Layer 11 of a small transformer language model trained on English Wikipedia (16 layers, counted from 0, width 128).
A neuron adds its activation times its output weights to the MLP's output. To switch it off is to set its activation to zero at one token and run the rest of the model.

Output weights of the MLP neurons that the questions are about. A number n stands for (n - 500) times 0.00063.
n25: 447,393,640,629,534,481,694,440,450,660,55,479,382,584,441,438,531,569,330,377,626,387,572,605,577,354,435,343,504,437,564,497,459,727,875,602,340,423,496,386,429,623,556,381,358,350,700,670,585,481,479,486,377,507,570,532,761,643,688,681,576,535,345,436,506,649,514,482,640,463,493,507,417,592,568,523,640,351,536,556,624,542,600,487,447,527,425,674,308,485,490,426,697,607,749,408,545,527,376,465,588,609,236,416,540,549,507,743,631,349,404,483,490,285,497,234,434,618,299,383,555,573,453,490,510,623,381,409
n46: 421,466,310,543,500,822,390,604,689,693,459,355,394,353,402,480,456,571,484,686,560,852,395,390,374,350,455,515,646,514,454,398,489,496,490,521,500,579,456,510,555,321,471,549,546,386,442,318,472,342,472,222,400,559,464,545,483,305,618,700,528,548,497,552,415,514,453,307,496,496,476,579,566,428,611,370,518,479,418,651,457,431,462,335,331,552,696,460,465,255,410,652,518,350,721,545,606,672,366,459,448,433,559,469,575,469,268,621,303,336,389,444,445,479,632,534,737,470,601,374,510,476,667,570,639,358,456,630
n49: 203,641,469,397,479,392,350,577,343,597,207,478,488,680,478,478,516,518,331,394,370,526,403,497,472,626,608,580,639,411,561,415,737,534,369,424,440,632,545,415,551,580,608,440,301,428,386,503,301,515,523,555,497,487,513,538,388,356,591,546,464,414,479,658,524,632,370,562,409,513,536,465,384,446,519,557,416,546,655,468,313,529,488,503,521,434,455,306,551,596,467,299,401,597,476,602,595,330,433,804,500,488,271,484,629,650,572,283,509,497,548,451,628,382,516,344,516,454,771,548,513,481,600,444,720,586,453,435
n56: 507,449,450,644,653,603,668,451,500,570,720,533,643,496,631,708,526,410,454,539,265,485,538,341,316,631,374,444,693,297,514,554,488,287,528,492,493,601,568,394,511,396,549,311,361,359,292,382,609,414,635,590,829,586,574,478,228,479,401,442,400,619,566,426,500,412,496,705,504,543,802,347,440,478,447,533,375,772,261,522,581,507,404,799,542,426,508,439,586,576,500,522,620,327,557,336,409,698,709,588,493,389,362,600,373,656,705,418,418,631,556,593,629,433,599,390,485,564,282,276,398,580,624,350,412,313,486,452
n65: 544,663,441,468,468,450,323,613,624,503,714,530,568,513,553,447,520,254,564,503,407,563,140,493,453,369,397,430,591,702,467,510,592,478,443,381,529,532,332,657,296,480,522,554,500,462,596,461,445,544,343,432,522,595,493,592,480,593,558,272,458,547,430,607,543,528,418,317,431,557,321,646,547,368,582,444,328,444,514,466,409,524,363,244,567,481,441,513,534,285,605,493,521,558,540,571,417,400,635,650,469,673,347,261,630,358,715,639,380,533,469,578,582,581,623,407,653,283,580,449,503,560,252,618,319,719,714,584
n67: 354,493,369,504,493,493,552,755,436,438,523,660,530,239,480,524,455,584,652,573,532,600,578,424,686,612,693,475,601,528,764,726,329,478,569,536,510,511,735,678,406,448,650,542,410,513,427,587,391,640,423,482,627,577,634,427,441,755,695,329,661,631,481,569,527,382,614,592,408,577,359,420,441,587,567,647,444,546,507,621,339,298,634,245,513,536,610,352,364,765,536,524,399,513,394,322,471,515,493,336,643,477,503,462,540,608,474,510,603,652,503,477,597,507,592,425,360,609,592,623,507,602,295,561,630,518,713,481
n134: 663,337,680,536,543,577,638,427,257,463,582,655,487,575,355,463,568,281,516,361,697,539,486,500,661,580,421,478,350,661,447,652,572,613,526,664,500,557,303,534,545,576,510,497,344,539,500,513,368,494,514,455,620,334,569,417,320,662,250,427,578,744,606,477,521,621,547,620,489,482,433,531,382,548,295,419,367,372,482,579,546,503,627,526,595,363,581,620,364,392,377,773,339,497,328,490,507,541,405,344,580,283,338,620,521,559,693,666,536,564,639,334,584,569,466,432,388,540,370,448,236,527,461,579,452,518,260,660
n136: 503,588,558,594,481,563,457,440,748,533,867,536,455,395,474,357,507,569,415,613,595,709,700,642,365,537,334,476,651,391,522,599,545,496,333,689,566,503,568,546,440,513,344,322,596,547,357,417,621,350,436,282,316,607,284,573,590,459,348,693,767,662,422,484,582,576,674,486,670,321,598,320,703,447,477,489,443,370,600,569,428,667,576,494,390,453,557,391,410,468,512,593,517,528,684,453,511,659,737,415,450,442,350,678,517,487,563,473,465,549,584,497,320,447,412,383,448,535,495,493,536,510,371,698,425,509,539,561
n145: 374,567,572,343,650,381,432,524,610,647,782,449,480,520,527,460,386,445,558,479,410,286,608,449,797,299,530,585,535,581,467,448,521,511,366,567,455,585,288,614,640,463,404,334,578,513,364,543,297,497,259,274,596,677,507,452,500,391,575,325,703,510,490,432,526,430,371,573,424,651,400,432,372,554,558,568,490,297,616,656,416,213,749,575,567,274,639,372,445,460,506,551,525,542,640,517,583,537,380,443,411,677,687,517,444,589,410,483,432,527,353,438,586,558,490,627,533,519,367,540,537,333,652,494,705,276,575,438
n153: 400,517,457,562,503,577,413,591,485,486,509,559,589,630,801,612,473,564,697,346,412,450,659,586,421,516,304,565,604,551,616,434,442,405,600,386,591,457,630,446,379,345,312,432,487,503,449,390,448,567,720,465,396,590,500,635,583,243,553,628,226,620,471,605,556,468,339,489,535,595,461,427,548,548,319,623,732,493,364,559,482,653,342,632,650,510,440,309,552,690,484,379,768,605,538,348,731,395,474,500,278,460,462,490,461,338,497,279,401,584,521,696,355,400,385,476,595,569,698,229,490,432,438,510,503,558,554,403
n163: 507,237,526,638,720,496,639,353,457,503,558,429,396,403,633,553,507,379,458,674,476,671,732,608,406,578,338,512,423,688,314,666,486,443,428,637,637,574,591,570,527,524,627,392,396,334,439,386,596,503,589,445,392,476,784,693,680,561,490,420,409,783,513,371,503,391,631,417,614,461,617,351,453,673,466,383,565,242,640,314,514,463,398,552,535,471,514,359,456,296,633,781,539,420,702,425,374,618,471,377,490,526,486,503,630,412,606,598,565,480,541,458,408,432,450,487,490,490,462,682,420,577,519,497,406,548,457,368
n180: 464,406,538,303,472,479,450,580,449,653,487,659,620,366,749,539,578,523,396,488,271,425,341,391,438,527,529,465,483,569,417,446,614,500,595,462,375,679,514,435,566,652,456,746,265,438,371,481,517,761,433,527,432,573,531,507,328,319,522,378,558,414,543,494,556,551,612,557,476,674,382,401,358,493,310,471,510,657,438,533,425,201,542,636,500,478,453,554,787,617,553,447,599,572,737,328,542,687,506,376,384,420,599,631,582,550,466,543,389,342,407,586,562,566,435,506,536,390,569,479,542,559,742,539,382,521,379,389
n203: 715,332,644,432,372,330,238,522,188,586,299,623,545,575,567,337,629,567,607,500,482,342,474,525,392,373,476,354,553,496,507,535,325,523,732,432,329,583,387,404,566,500,643,415,528,500,576,469,375,320,522,408,677,500,675,547,416,514,510,354,463,616,463,400,361,624,620,444,496,603,485,445,387,507,701,504,400,294,605,710,612,504,533,507,541,252,578,475,588,512,395,580,647,273,366,525,438,658,528,500,358,570,722,662,605,671,462,664,493,397,332,455,510,758,432,710,653,542,156,469,471,343,386,690,267,753,576,535
n225: 485,410,366,691,476,477,211,368,279,554,164,256,514,565,386,357,716,572,618,417,459,443,258,493,431,547,484,500,602,558,398,598,546,682,600,160,510,758,362,256,526,394,545,442,472,483,562,482,662,517,529,482,562,577,462,496,566,407,469,426,402,413,589,507,662,402,341,403,575,712,333,789,594,701,471,536,429,632,330,493,477,500,490,517,524,635,247,546,419,492,387,467,689,659,425,602,523,361,642,565,581,683,515,348,326,478,580,529,761,475,379,686,459,317,468,496,471,503,454,469,482,561,673,607,450,250,376,307
n294: 622,440,693,496,391,356,500,590,681,595,382,564,401,323,661,360,585,236,469,525,515,718,343,454,447,602,407,500,433,507,455,428,380,334,658,285,544,474,492,556,500,450,497,349,541,486,327,493,464,543,312,478,530,446,418,371,593,540,323,648,574,308,724,531,597,581,497,558,836,213,602,106,611,511,731,500,493,533,737,418,629,353,536,493,578,697,449,362,716,473,470,400,389,327,519,353,405,613,446,317,486,321,550,440,478,529,619,493,684,420,547,383,340,636,605,584,461,439,440,488,412,349,425,523,444,703,484,539
n300: 341,623,448,423,454,575,329,514,536,520,478,412,541,492,517,461,629,297,390,512,587,556,523,517,458,524,627,520,459,525,459,437,548,590,409,535,519,515,509,265,665,625,593,545,489,508,488,557,340,594,560,397,519,446,298,565,560,521,454,494,450,565,521,473,563,403,621,436,607,449,474,665,236,443,414,361,529,541,617,514,438,548,484,530,588,597,529,404,660,356,444,358,403,567,429,543,371,478,540,447,471,544,438,399,512,443,535,406,562,453,663,325,548,480,372,514,416,638,975,564,439,450,648,570,542,800,651,540

Each question names a token from some text and the token that comes next. It shows the activations a of the neurons there, in the order above. A number n stands for (n - 500) times 0.011.

Then comes g, the gradient of the next token's log-probability with respect to the MLP's output, scaled to length 1. A neuron's effect is roughly proportional to its activation times (output weights . g). A number n stands for (n - 500) times 0.00069.

" polit", then "ician"
a: 493,508,481,481,513,514,604,503,492,522,486,494,493,500,498,509
g: 205,553,276,463,718,523,438,617,454,505,465,593,377,583,492,564,477,486,336,381,578,554,494,432,682,502,574,693,598,541,176,301,639,540,629,638,656,576,505,439,524,497,420,638,535,219,338,454,445,612,565,542,649,458,310,581,591,429,478,556,523,618,610,711,485,498,420,501,553,480,439,537,616,842,379,763,519,688,505,337,763,693,526,524,627,321,496,640,663,667,681,414,578,421,521,518,879,391,506,550,563,341,456,480,583,420,441,745,647,438,801,483,382,510,576,399,433,205,594,432,372,677,603,600,493,525,536,559
Which neuron, switched off, raises the next token's probability most? n49

",", then " We"
a: 486,506,526,501,497,471,589,506,488,486,498,500,710,501,509,450
g: 473,770,625,728,493,576,224,435,403,478,526,509,703,400,412,530,306,471,404,440,653,575,477,681,562,384,430,558,327,303,666,468,450,745,600,566,493,578,375,341,272,402,398,400,574,355,364,544,573,455,750,611,689,498,522,601,657,637,668,470,545,604,587,411,574,848,680,419,481,462,503,475,308,381,634,410,324,439,605,357,411,542,498,292,408,515,499,533,591,455,706,406,614,655,554,202,691,321,686,600,479,532,328,519,396,646,629,680,669,608,462,574,452,666,577,560,714,639,526,359,674,348,597,506,508,512,560,264
Which neuron, switched off, raises the next token's probability most? n134

"als", then " for"
a: 513,499,502,485,508,503,499,503,501,502,495,428,503,492,487,470
g: 416,360,233,383,501,524,400,673,570,420,504,387,443,399,381,617,373,315,622,511,267,636,460,711,417,621,461,406,324,516,491,259,380,718,494,455,702,445,568,453,601,458,300,442,271,571,446,432,473,644,434,454,323,395,452,404,412,339,686,664,514,504,288,594,472,745,450,245,477,420,369,560,291,417,700,401,347,459,591,572,519,541,637,693,563,673,641,347,478,372,449,461,289,531,405,625,625,496,290,594,679,594,401,359,557,546,569,455,555,589,508,522,462,479,447,464,85,626,481,698,488,142,444,523,472,538,724,404
Which two neurons, each switched off alone, lower its probability most, in order? n180, n56

"io", then " Dep"
a: 589,486,496,520,486,490,500,482,515,479,495,449,493,496,494,485
g: 458,484,188,647,805,499,558,559,471,504,542,522,240,459,674,521,248,584,520,613,554,289,494,178,203,680,448,422,599,654,622,345,344,443,324,510,294,389,304,369,654,608,499,508,564,499,422,498,465,483,424,442,480,419,697,520,645,606,730,366,572,525,398,452,435,608,324,435,595,518,565,482,653,524,375,461,505,255,501,490,598,373,670,391,498,812,357,421,413,418,625,421,428,486,724,374,636,380,484,284,593,629,361,437,544,441,314,371,357,503,584,479,673,406,687,678,432,487,715,515,680,549,619,445,701,622,427,503
Which neuron, switched off, lowers the next token's probability most? n25

" Comp", then "any"
a: 490,477,498,496,501,499,505,485,493,500,502,406,496,501,499,498
g: 465,525,396,570,468,493,550,391,563,227,449,448,475,673,395,347,558,560,460,546,542,700,357,698,675,413,432,243,348,501,474,501,590,497,430,562,376,560,399,345,546,542,391,256,520,451,563,437,109,651,613,456,573,609,642,371,482,662,760,776,638,538,480,638,475,627,494,359,519,474,511,477,733,660,569,519,322,615,521,243,544,670,692,383,511,611,393,308,456,406,599,450,602,856,543,455,222,298,527,667,477,483,500,699,340,698,390,480,307,555,500,497,397,517,208,533,455,301,585,642,403,538,492,600,478,601,602,403
Which neuron, switched off, lowers the next token's probability most? n180

" and", then " a"
a: 492,494,464,503,481,511,518,496,509,504,489,502,519,443,508,496
g: 351,442,435,338,363,529,752,607,564,556,555,848,679,548,555,319,634,430,433,619,495,399,659,462,517,453,513,313,480,562,487,555,523,548,369,372,490,371,595,549,690,548,463,530,686,693,443,485,344,629,372,461,403,464,436,430,564,485,418,444,713,297,428,660,553,592,518,603,432,616,734,559,437,285,221,511,785,457,309,513,612,583,408,669,713,465,349,361,593,579,391,332,400,636,426,458,486,735,438,326,389,553,640,531,583,425,478,570,481,430,648,649,450,244,232,490,588,379,521,616,395,128,497,501,314,618,749,650
Which neuron, switched off, lowers the next token's probability most? n225

" U", then ".S"
a: 421,492,515,542,509,487,504,495,503,495,506,480,502,499,522,508
g: 538,354,509,378,693,510,412,695,598,350,622,533,562,621,500,489,405,338,717,464,426,454,561,297,458,627,471,479,589,485,520,400,409,584,452,515,498,604,520,633,560,622,647,608,627,440,352,538,647,516,593,352,525,594,340,505,566,279,523,490,593,551,513,506,374,314,258,534,429,528,579,478,495,525,497,568,407,817,432,153,470,386,455,691,584,823,483,746,571,494,456,664,74,308,410,320,576,426,515,472,419,466,666,549,614,315,463,453,288,464,569,435,463,579,496,663,575,268,564,587,540,645,415,179,343,612,566,138
Which two neurons, each switched off alone, lower its probability most, in order? n25, n56

" m", then "er"
a: 518,499,494,489,497,494,501,582,499,508,502,500,501,459,503,176
g: 464,440,452,621,670,505,426,455,474,353,436,494,491,384,698,535,560,402,665,671,783,488,416,639,385,507,526,521,460,530,544,619,407,723,685,502,549,360,437,577,555,422,336,381,521,603,324,578,344,344,640,667,546,228,351,414,258,711,268,481,626,288,626,437,315,485,720,585,608,654,571,307,666,575,494,287,701,644,510,809,269,553,367,505,573,499,547,622,535,799,368,350,491,456,347,584,419,491,435,473,731,326,470,535,606,512,464,528,395,601,439,519,235,499,371,782,665,388,424,526,415,492,585,480,435,377,653,358
Which neuron, switched off, raises the next token's probability most? n25

" life", then " ==\n"
a: 505,501,565,514,491,505,507,497,513,503,444,522,500,516,514,506
g: 579,456,440,666,381,420,442,266,647,726,495,627,408,449,545,359,339,312,722,498,556,609,374,512,559,220,339,552,543,586,682,559,460,750,466,385,430,519,451,393,509,612,352,692,418,478,456,612,536,497,535,339,559,448,580,657,483,442,468,553,485,523,483,490,491,649,543,420,380,495,444,350,779,748,316,500,703,558,538,538,640,418,565,276,92,283,297,442,586,572,414,675,440,644,574,678,372,289,501,573,524,364,533,670,664,747,410,257,372,417,282,642,522,694,585,503,362,651,560,513,739,366,414,500,468,455,367,461
Which neuron, switched off, lowers the next token's probability most? n163

"ers", then "e"
a: 497,517,502,495,510,503,489,462,484,497,500,382,507,486,508,478
g: 694,500,429,498,430,685,512,544,660,550,506,500,207,363,600,686,545,498,439,507,369,353,379,474,492,613,649,461,424,485,357,345,528,678,561,602,559,352,655,539,439,135,463,508,363,480,413,433,490,776,536,412,610,515,505,511,499,498,608,721,352,370,601,692,603,726,396,458,375,361,488,325,339,261,392,395,723,220,356,770,440,603,289,429,643,434,571,381,583,695,465,743,491,523,553,471,390,400,514,302,254,613,756,503,444,528,616,444,406,429,446,469,684,706,603,504,517,639,630,666,336,537,488,401,406,460,297,372
Which neuron, switched off, raises the next token's probability most? n180

" A", then "h"
a: 510,499,487,540,505,502,525,497,497,500,494,504,503,509,510,500
g: 430,361,324,403,266,513,626,366,433,641,599,595,396,633,516,459,605,557,716,251,673,547,442,311,450,152,637,389,339,526,284,510,574,617,456,405,604,647,537,428,551,690,444,358,666,367,591,798,536,629,503,504,449,547,247,568,364,495,554,464,365,520,600,509,545,560,592,603,420,513,641,524,306,516,498,433,398,637,350,598,737,587,503,336,726,398,562,349,538,604,741,457,324,229,383,364,362,455,238,716,643,290,428,577,370,532,639,430,585,580,568,454,555,402,364,444,420,630,527,354,506,658,586,311,645,558,695,417
Which two neurons, each switched off alone, lower its probability most, in order? n56, n134

"ts", then "b"
a: 484,474,619,499,506,493,518,501,504,506,501,469,475,501,500,470
g: 511,347,504,447,291,589,363,623,584,407,462,427,544,697,287,713,423,635,471,579,279,698,511,548,346,445,297,365,552,587,563,355,693,524,348,458,692,577,414,424,466,450,367,432,523,254,584,430,374,677,653,433,788,504,541,270,332,530,599,645,363,583,478,432,418,494,176,370,492,341,393,542,428,549,413,598,334,593,219,508,456,557,317,297,689,524,712,338,459,458,578,540,608,473,406,484,381,570,552,706,455,517,417,330,603,575,476,422,522,380,480,527,223,498,305,250,352,344,419,621,576,239,308,580,618,375,485,398
Which neuron, switched off, lowers the next token's probability most? n49

"ort", then "ality"
a: 516,422,544,530,501,474,398,486,495,501,497,506,508,515,491,476
g: 466,470,313,577,967,596,522,501,426,604,577,640,566,332,433,283,510,129,614,578,371,419,540,428,581,660,634,489,613,434,530,440,398,512,641,613,363,642,435,388,501,352,526,584,493,561,458,594,583,365,229,563,406,278,312,695,634,747,601,797,617,675,535,651,662,607,391,711,368,286,550,543,631,545,648,672,526,397,589,415,358,501,669,434,382,459,360,494,605,536,541,442,342,648,517,418,375,452,527,268,661,539,538,441,431,462,476,464,624,480,404,366,473,691,574,528,690,622,558,242,499,266,487,410,571,501,437,605
Which neuron, switched off, lowers the next token's probability most? n25

"ad", then "i"
a: 474,506,492,502,501,503,506,499,488,570,505,477,509,513,511,512
g: 514,428,410,256,754,511,183,651,507,772,572,665,471,573,344,502,549,495,483,564,529,626,445,615,557,640,691,352,540,482,542,628,324,479,513,549,475,570,328,608,415,298,435,444,427,492,424,374,567,665,603,468,492,387,495,705,521,614,498,381,636,715,313,420,609,588,556,574,512,685,468,595,554,756,605,586,467,663,418,489,728,608,313,483,311,679,599,513,459,435,452,588,155,565,270,348,410,320,509,478,452,340,526,602,375,335,504,710,305,434,399,505,596,316,589,615,733,372,510,714,377,384,722,304,525,572,258,489
Which neuron, switched off, lowers the next token's probability most? n25

" we", then "ap"
a: 483,493,501,496,451,517,491,527,484,503,454,480,499,504,493,508
g: 604,372,414,386,389,430,541,455,456,548,472,315,557,451,777,199,453,485,558,416,336,739,610,681,701,295,457,483,396,429,610,528,601,433,556,591,459,357,630,428,467,493,454,369,501,346,642,564,550,854,476,811,555,690,740,379,496,330,617,406,488,523,450,335,525,642,480,246,473,428,549,448,489,527,547,465,447,600,687,531,360,722,364,342,432,571,484,357,429,582,433,434,684,401,404,479,265,469,321,345,443,367,649,277,609,325,504,640,685,413,461,340,226,404,644,226,466,723,516,579,442,604,496,592,616,501,670,454
Which neuron, switched off, raises the next token's probability most? n163

" to", then " The"
a: 515,481,514,500,513,500,500,488,488,552,505,503,506,496,504,500
g: 532,533,596,709,448,556,489,508,426,408,441,498,536,489,295,287,470,557,624,596,664,361,482,799,551,297,554,441,888,508,520,613,551,371,510,513,441,376,602,421,569,590,696,402,704,441,501,327,756,419,696,514,641,573,579,503,464,413,577,661,856,684,530,374,476,372,414,237,603,328,534,447,319,544,443,408,464,422,683,282,570,571,404,364,524,598,478,595,379,460,581,505,649,499,474,542,668,258,596,365,479,443,493,539,461,734,438,472,700,626,416,274,336,554,766,697,376,526,474,562,346,414,496,512,317,535,813,410
Which neuron, switched off, raises the next token's probability most? n153

"i", then "ene"
a: 523,500,511,499,503,526,520,498,515,513,505,527,491,487,488,489
g: 298,650,125,525,439,642,455,586,563,705,657,470,331,633,629,702,572,506,620,426,496,530,575,556,390,416,413,839,457,523,609,394,511,330,331,460,836,654,537,501,243,570,531,578,680,504,397,312,442,609,713,523,378,248,508,564,283,637,446,198,401,385,466,384,378,405,504,522,472,313,564,411,678,419,518,587,505,660,232,616,516,521,406,423,407,423,618,552,534,355,575,654,325,420,583,652,461,468,284,649,341,450,354,344,436,555,434,684,473,464,444,375,532,402,462,658,445,437,450,366,548,527,645,333,670,485,328,603
Which neuron, switched off, raises the next token's probability most? n25

" can", then "cer"
a: 518,476,494,502,482,492,517,533,495,956,503,363,541,493,464,501
g: 260,524,471,584,651,576,579,368,684,440,663,454,578,437,402,462,314,749,648,544,454,414,476,618,314,424,547,539,646,280,696,438,365,544,447,518,819,572,513,535,840,457,583,542,341,368,261,462,306,546,596,449,276,551,415,434,331,597,411,580,289,422,509,463,496,361,476,540,381,178,396,382,172,414,685,503,567,665,328,371,374,456,400,402,688,361,392,434,478,580,584,633,685,444,478,436,605,567,494,475,529,481,606,570,375,379,648,465,481,497,341,338,448,554,589,551,447,574,434,745,820,447,560,560,768,509,622,378
Which neuron, switched off, lowers the next token's probability most? n153

"en", then " Is"
a: 493,486,497,495,500,503,508,480,514,502,503,480,500,506,546,490
g: 585,534,516,596,325,401,438,521,458,375,348,605,387,526,309,412,507,500,440,299,438,711,740,462,595,490,514,424,556,699,695,832,557,519,628,446,486,620,595,639,426,648,551,403,436,415,720,529,459,324,548,622,789,478,337,292,453,744,322,443,437,423,527,487,449,644,488,783,599,426,743,637,633,519,715,386,446,615,493,412,627,584,393,524,540,532,475,660,477,534,401,427,603,512,635,582,629,556,323,596,426,453,233,546,424,441,743,402,633,509,492,635,353,410,151,263,603,398,559,285,326,299,628,471,432,538,619,698
Which two neurons, each switched off alone, lower its probability most, in order? n294, n180

" until", then " his"
a: 507,511,493,497,494,478,378,474,476,500,485,493,479,522,495,498
g: 601,531,500,566,257,562,330,459,512,300,438,720,746,572,666,562,583,557,724,761,568,551,362,614,594,435,589,98,279,249,682,451,421,531,495,524,391,447,745,534,533,643,572,549,481,366,327,569,436,310,707,547,408,401,570,432,423,517,230,443,640,510,500,369,459,638,700,370,574,421,457,373,534,500,469,631,553,622,495,603,631,642,546,502,485,391,524,531,827,230,610,316,582,540,389,310,838,593,502,443,540,377,633,653,556,346,434,428,425,471,547,668,453,374,352,484,671,421,591,592,378,487,441,409,342,470,404,436
Which neuron, switched off, lowers the next token's probability most? n145

",", then " ph"
a: 503,515,513,553,509,502,551,500,506,503,501,508,501,504,525,502
g: 665,436,359,585,601,488,730,569,512,285,507,485,779,741,567,350,411,475,482,687,502,509,641,217,652,702,601,578,425,492,638,337,468,334,568,288,383,691,809,471,401,302,704,562,291,488,463,490,358,425,521,587,603,370,529,659,449,407,450,422,425,360,389,439,561,667,664,600,569,548,548,540,280,399,620,520,590,412,209,579,483,528,495,459,554,562,529,369,375,399,528,449,490,807,482,230,481,807,435,336,532,321,379,511,558,506,578,632,448,398,581,452,565,692,626,535,732,463,446,295,318,678,562,544,593,518,351,598
Which neuron, switched off, lowers the next token's probability most? n56

"he", then "ster"
a: 510,498,522,495,516,490,514,510,492,506,498,506,508,477,499,486
g: 536,465,428,442,514,475,552,361,578,403,437,600,576,753,281,617,522,446,572,420,579,534,535,864,447,443,633,655,338,590,656,646,513,664,383,697,615,718,641,476,664,420,576,181,537,614,572,484,400,516,580,407,529,316,473,567,532,508,600,613,434,700,427,499,400,452,454,258,478,297,475,286,523,434,400,459,400,441,466,594,570,478,422,623,382,749,360,446,448,438,629,552,440,504,301,633,659,413,475,452,349,617,528,346,577,499,497,525,438,274,634,379,102,374,255,721,721,369,580,680,490,335,206,504,441,569,553,287
Which neuron, switched off, lowers the next token's probability most? n56

"ality", then " stud"
a: 499,490,491,499,441,501,503,486,498,508,521,519,527,500,509,495
g: 588,416,645,618,607,528,584,564,460,355,589,516,679,602,422,625,539,472,685,460,475,472,555,330,325,822,559,379,706,392,547,524,403,365,555,307,477,396,608,366,361,448,582,714,184,476,402,507,380,540,862,482,397,385,426,600,457,523,521,487,349,550,662,460,631,597,587,451,592,346,309,693,333,436,342,404,468,180,326,544,547,430,577,584,650,504,407,708,266,471,428,515,571,452,549,533,621,747,478,400,480,359,330,347,760,483,531,675,489,586,703,664,492,563,562,672,607,582,637,444,401,523,396,406,541,437,795,770
Which neuron, switched off, raises the next token's probability most? n65

" pro", then "duced"
a: 501,494,477,637,465,504,501,501,496,506,503,487,503,499,519,516
g: 584,718,545,300,517,594,516,353,492,361,670,440,341,445,465,518,443,60,691,610,621,308,614,550,510,612,397,734,477,584,565,533,238,596,504,695,479,498,585,624,553,616,392,425,494,493,533,215,713,587,610,426,315,581,632,366,457,464,509,405,462,711,524,414,503,434,387,299,490,396,307,576,439,485,589,514,516,284,438,789,548,652,763,561,540,290,602,354,647,455,334,702,644,639,604,587,352,498,554,616,436,620,360,561,674,480,501,708,363,446,357,451,596,468,508,524,757,710,406,592,602,599,414,400,414,554,721,542
Which neuron, switched off, raises the next token's probability most? n56

".\n\n", then "A"
a: 501,502,519,490,485,503,592,500,495,459,508,499,699,499,506,480
g: 326,562,471,586,474,604,372,690,483,586,589,650,551,542,403,639,480,658,550,456,643,551,557,417,590,513,664,459,513,554,306,714,562,559,484,339,530,207,299,581,444,517,395,429,518,372,661,675,516,724,532,602,642,665,478,568,518,489,644,635,684,156,375,477,437,431,664,579,442,578,551,385,469,420,702,788,603,479,501,360,656,371,358,682,269,586,710,320,564,531,338,341,418,323,334,403,136,431,371,586,638,324,498,557,463,493,693,551,536,506,676,586,383,632,690,679,553,392,457,419,528,677,251,607,622,478,382,397
Which neuron, switched off, raises the next token's probability most? n134

" T", then "io"
a: 486,493,501,498,498,498,496,504,506,503,492,498,512,495,504,458
g: 431,214,664,652,339,463,611,543,458,466,564,685,314,429,596,557,578,659,690,748,452,472,468,801,718,475,628,554,514,412,589,671,402,596,538,462,601,427,550,417,566,536,350,595,581,523,600,489,664,583,626,700,581,501,585,412,502,314,319,331,625,516,307,257,361,372,598,296,741,420,552,483,536,299,358,320,482,591,487,499,467,640,389,404,429,719,417,545,432,323,398,471,589,489,362,378,434,626,518,714,694,345,488,579,308,472,483,578,663,617,586,265,453,246,539,570,478,268,230,625,229,508,449,422,534,498,451,302
Which neuron, switched off, lowers the next token's probability most? n300

".", then " em"
a: 499,483,512,510,502,493,500,516,509,493,496,506,502,484,511,508
g: 543,554,463,367,513,502,519,547,471,263,545,407,396,523,595,272,433,569,299,390,395,440,446,408,512,679,488,516,533,499,376,516,606,646,642,359,190,454,442,601,465,695,739,580,205,498,357,460,373,661,423,574,686,613,355,623,548,533,574,484,542,185,421,558,670,452,437,668,542,439,584,611,463,366,342,499,862,363,449,557,389,517,762,624,633,447,623,539,326,387,663,475,619,697,641,287,674,511,552,491,382,500,838,449,665,376,502,548,495,288,393,418,542,635,361,525,638,535,466,636,311,614,435,176,358,467,525,443
Which neuron, switched off, raises the next token's probability most? n136

" cont", then "ract"
a: 519,480,497,500,500,496,505,499,493,493,488,495,507,526,254,503
g: 503,577,537,633,605,355,289,585,442,493,655,232,604,488,408,552,798,531,441,428,695,246,719,461,561,558,313,394,586,587,325,439,617,263,518,445,312,328,557,483,479,535,511,397,481,551,395,482,422,328,636,254,621,258,435,602,482,426,444,711,583,588,575,585,531,525,532,680,363,615,207,581,404,521,397,528,500,490,538,433,525,611,533,647,383,827,549,561,545,457,567,435,784,578,256,456,345,574,532,266,427,365,401,451,617,484,602,398,411,406,249,505,353,604,652,272,472,378,423,330,406,613,741,557,715,578,571,350
Which neuron, switched off, lowers the next token's probability most? n294

"ust", then " be"
a: 537,439,500,510,514,519,475,492,498,617,494,500,504,504,500,476
g: 542,423,583,630,584,407,326,423,461,569,492,400,619,405,374,401,510,625,479,367,420,689,431,260,561,465,622,673,721,345,471,623,407,665,453,335,759,561,480,323,583,322,348,398,548,741,487,280,530,749,450,567,251,296,243,479,461,492,500,688,680,293,599,575,465,567,379,546,367,331,387,428,630,394,702,648,563,602,563,551,576,419,514,543,381,747,471,684,560,589,353,393,300,594,558,425,636,600,303,582,263,650,450,670,511,597,514,727,476,677,534,537,325,513,627,436,672,340,505,648,362,393,488,211,538,540,590,506
Which neuron, switched off, raises the next token's probability most? n46

" school", then " in"
a: 476,518,502,503,484,491,513,500,483,501,417,490,505,502,504,493
g: 512,501,667,525,710,346,688,276,550,704,532,353,325,575,533,515,571,492,488,547,442,501,340,691,543,200,537,216,552,627,422,529,315,537,574,483,455,524,542,398,606,770,450,306,656,686,465,493,424,522,544,528,321,434,584,552,629,661,447,559,578,445,494,532,535,467,357,529,458,640,548,536,719,365,411,418,446,518,615,470,658,657,529,445,815,654,775,347,386,407,402,585,354,449,150,356,370,522,341,377,568,725,747,477,304,553,472,384,733,289,552,594,374,404,674,533,568,425,487,416,270,421,544,329,578,631,649,599
Which neuron, switched off, raises the next token's probability most? n163

"ard", then " Lou"
a: 489,511,498,481,523,475,518,493,511,493,507,454,499,476,563,497
g: 337,684,586,620,425,347,309,529,520,598,436,398,658,404,516,566,412,430,526,294,599,473,447,445,545,298,535,703,249,584,448,605,774,377,515,529,316,603,567,693,685,466,609,334,490,493,742,530,469,540,468,469,763,588,774,445,518,651,266,408,399,357,393,642,448,545,587,587,614,462,574,499,473,224,672,346,500,581,525,566,693,503,426,478,394,474,585,613,554,372,715,602,504,513,523,331,814,263,493,631,578,349,401,521,489,571,671,593,745,467,310,519,411,542,428,402,558,295,472,303,368,325,333,211,598,566,677,471
Which neuron, switched off, lowers the next token's probability most? n294

"io", then ","
a: 510,476,500,493,499,469,501,486,516,487,494,513,507,490,499,485
g: 539,511,812,645,529,369,345,504,450,377,485,457,555,506,750,380,570,424,495,635,384,472,317,346,390,447,556,435,489,390,418,746,748,627,445,500,610,463,596,576,542,543,418,656,562,464,530,603,525,495,563,681,423,437,232,551,710,546,727,687,552,446,471,633,326,396,431,665,599,373,473,725,767,532,381,687,572,391,729,287,663,550,465,651,536,556,610,778,702,484,670,412,453,436,496,473,387,582,651,592,573,736,471,335,435,277,438,496,453,432,522,576,386,122,451,534,620,562,434,573,429,766,354,254,402,511,615,475
Which neuron, switched off, lowers the next token's probability most? n67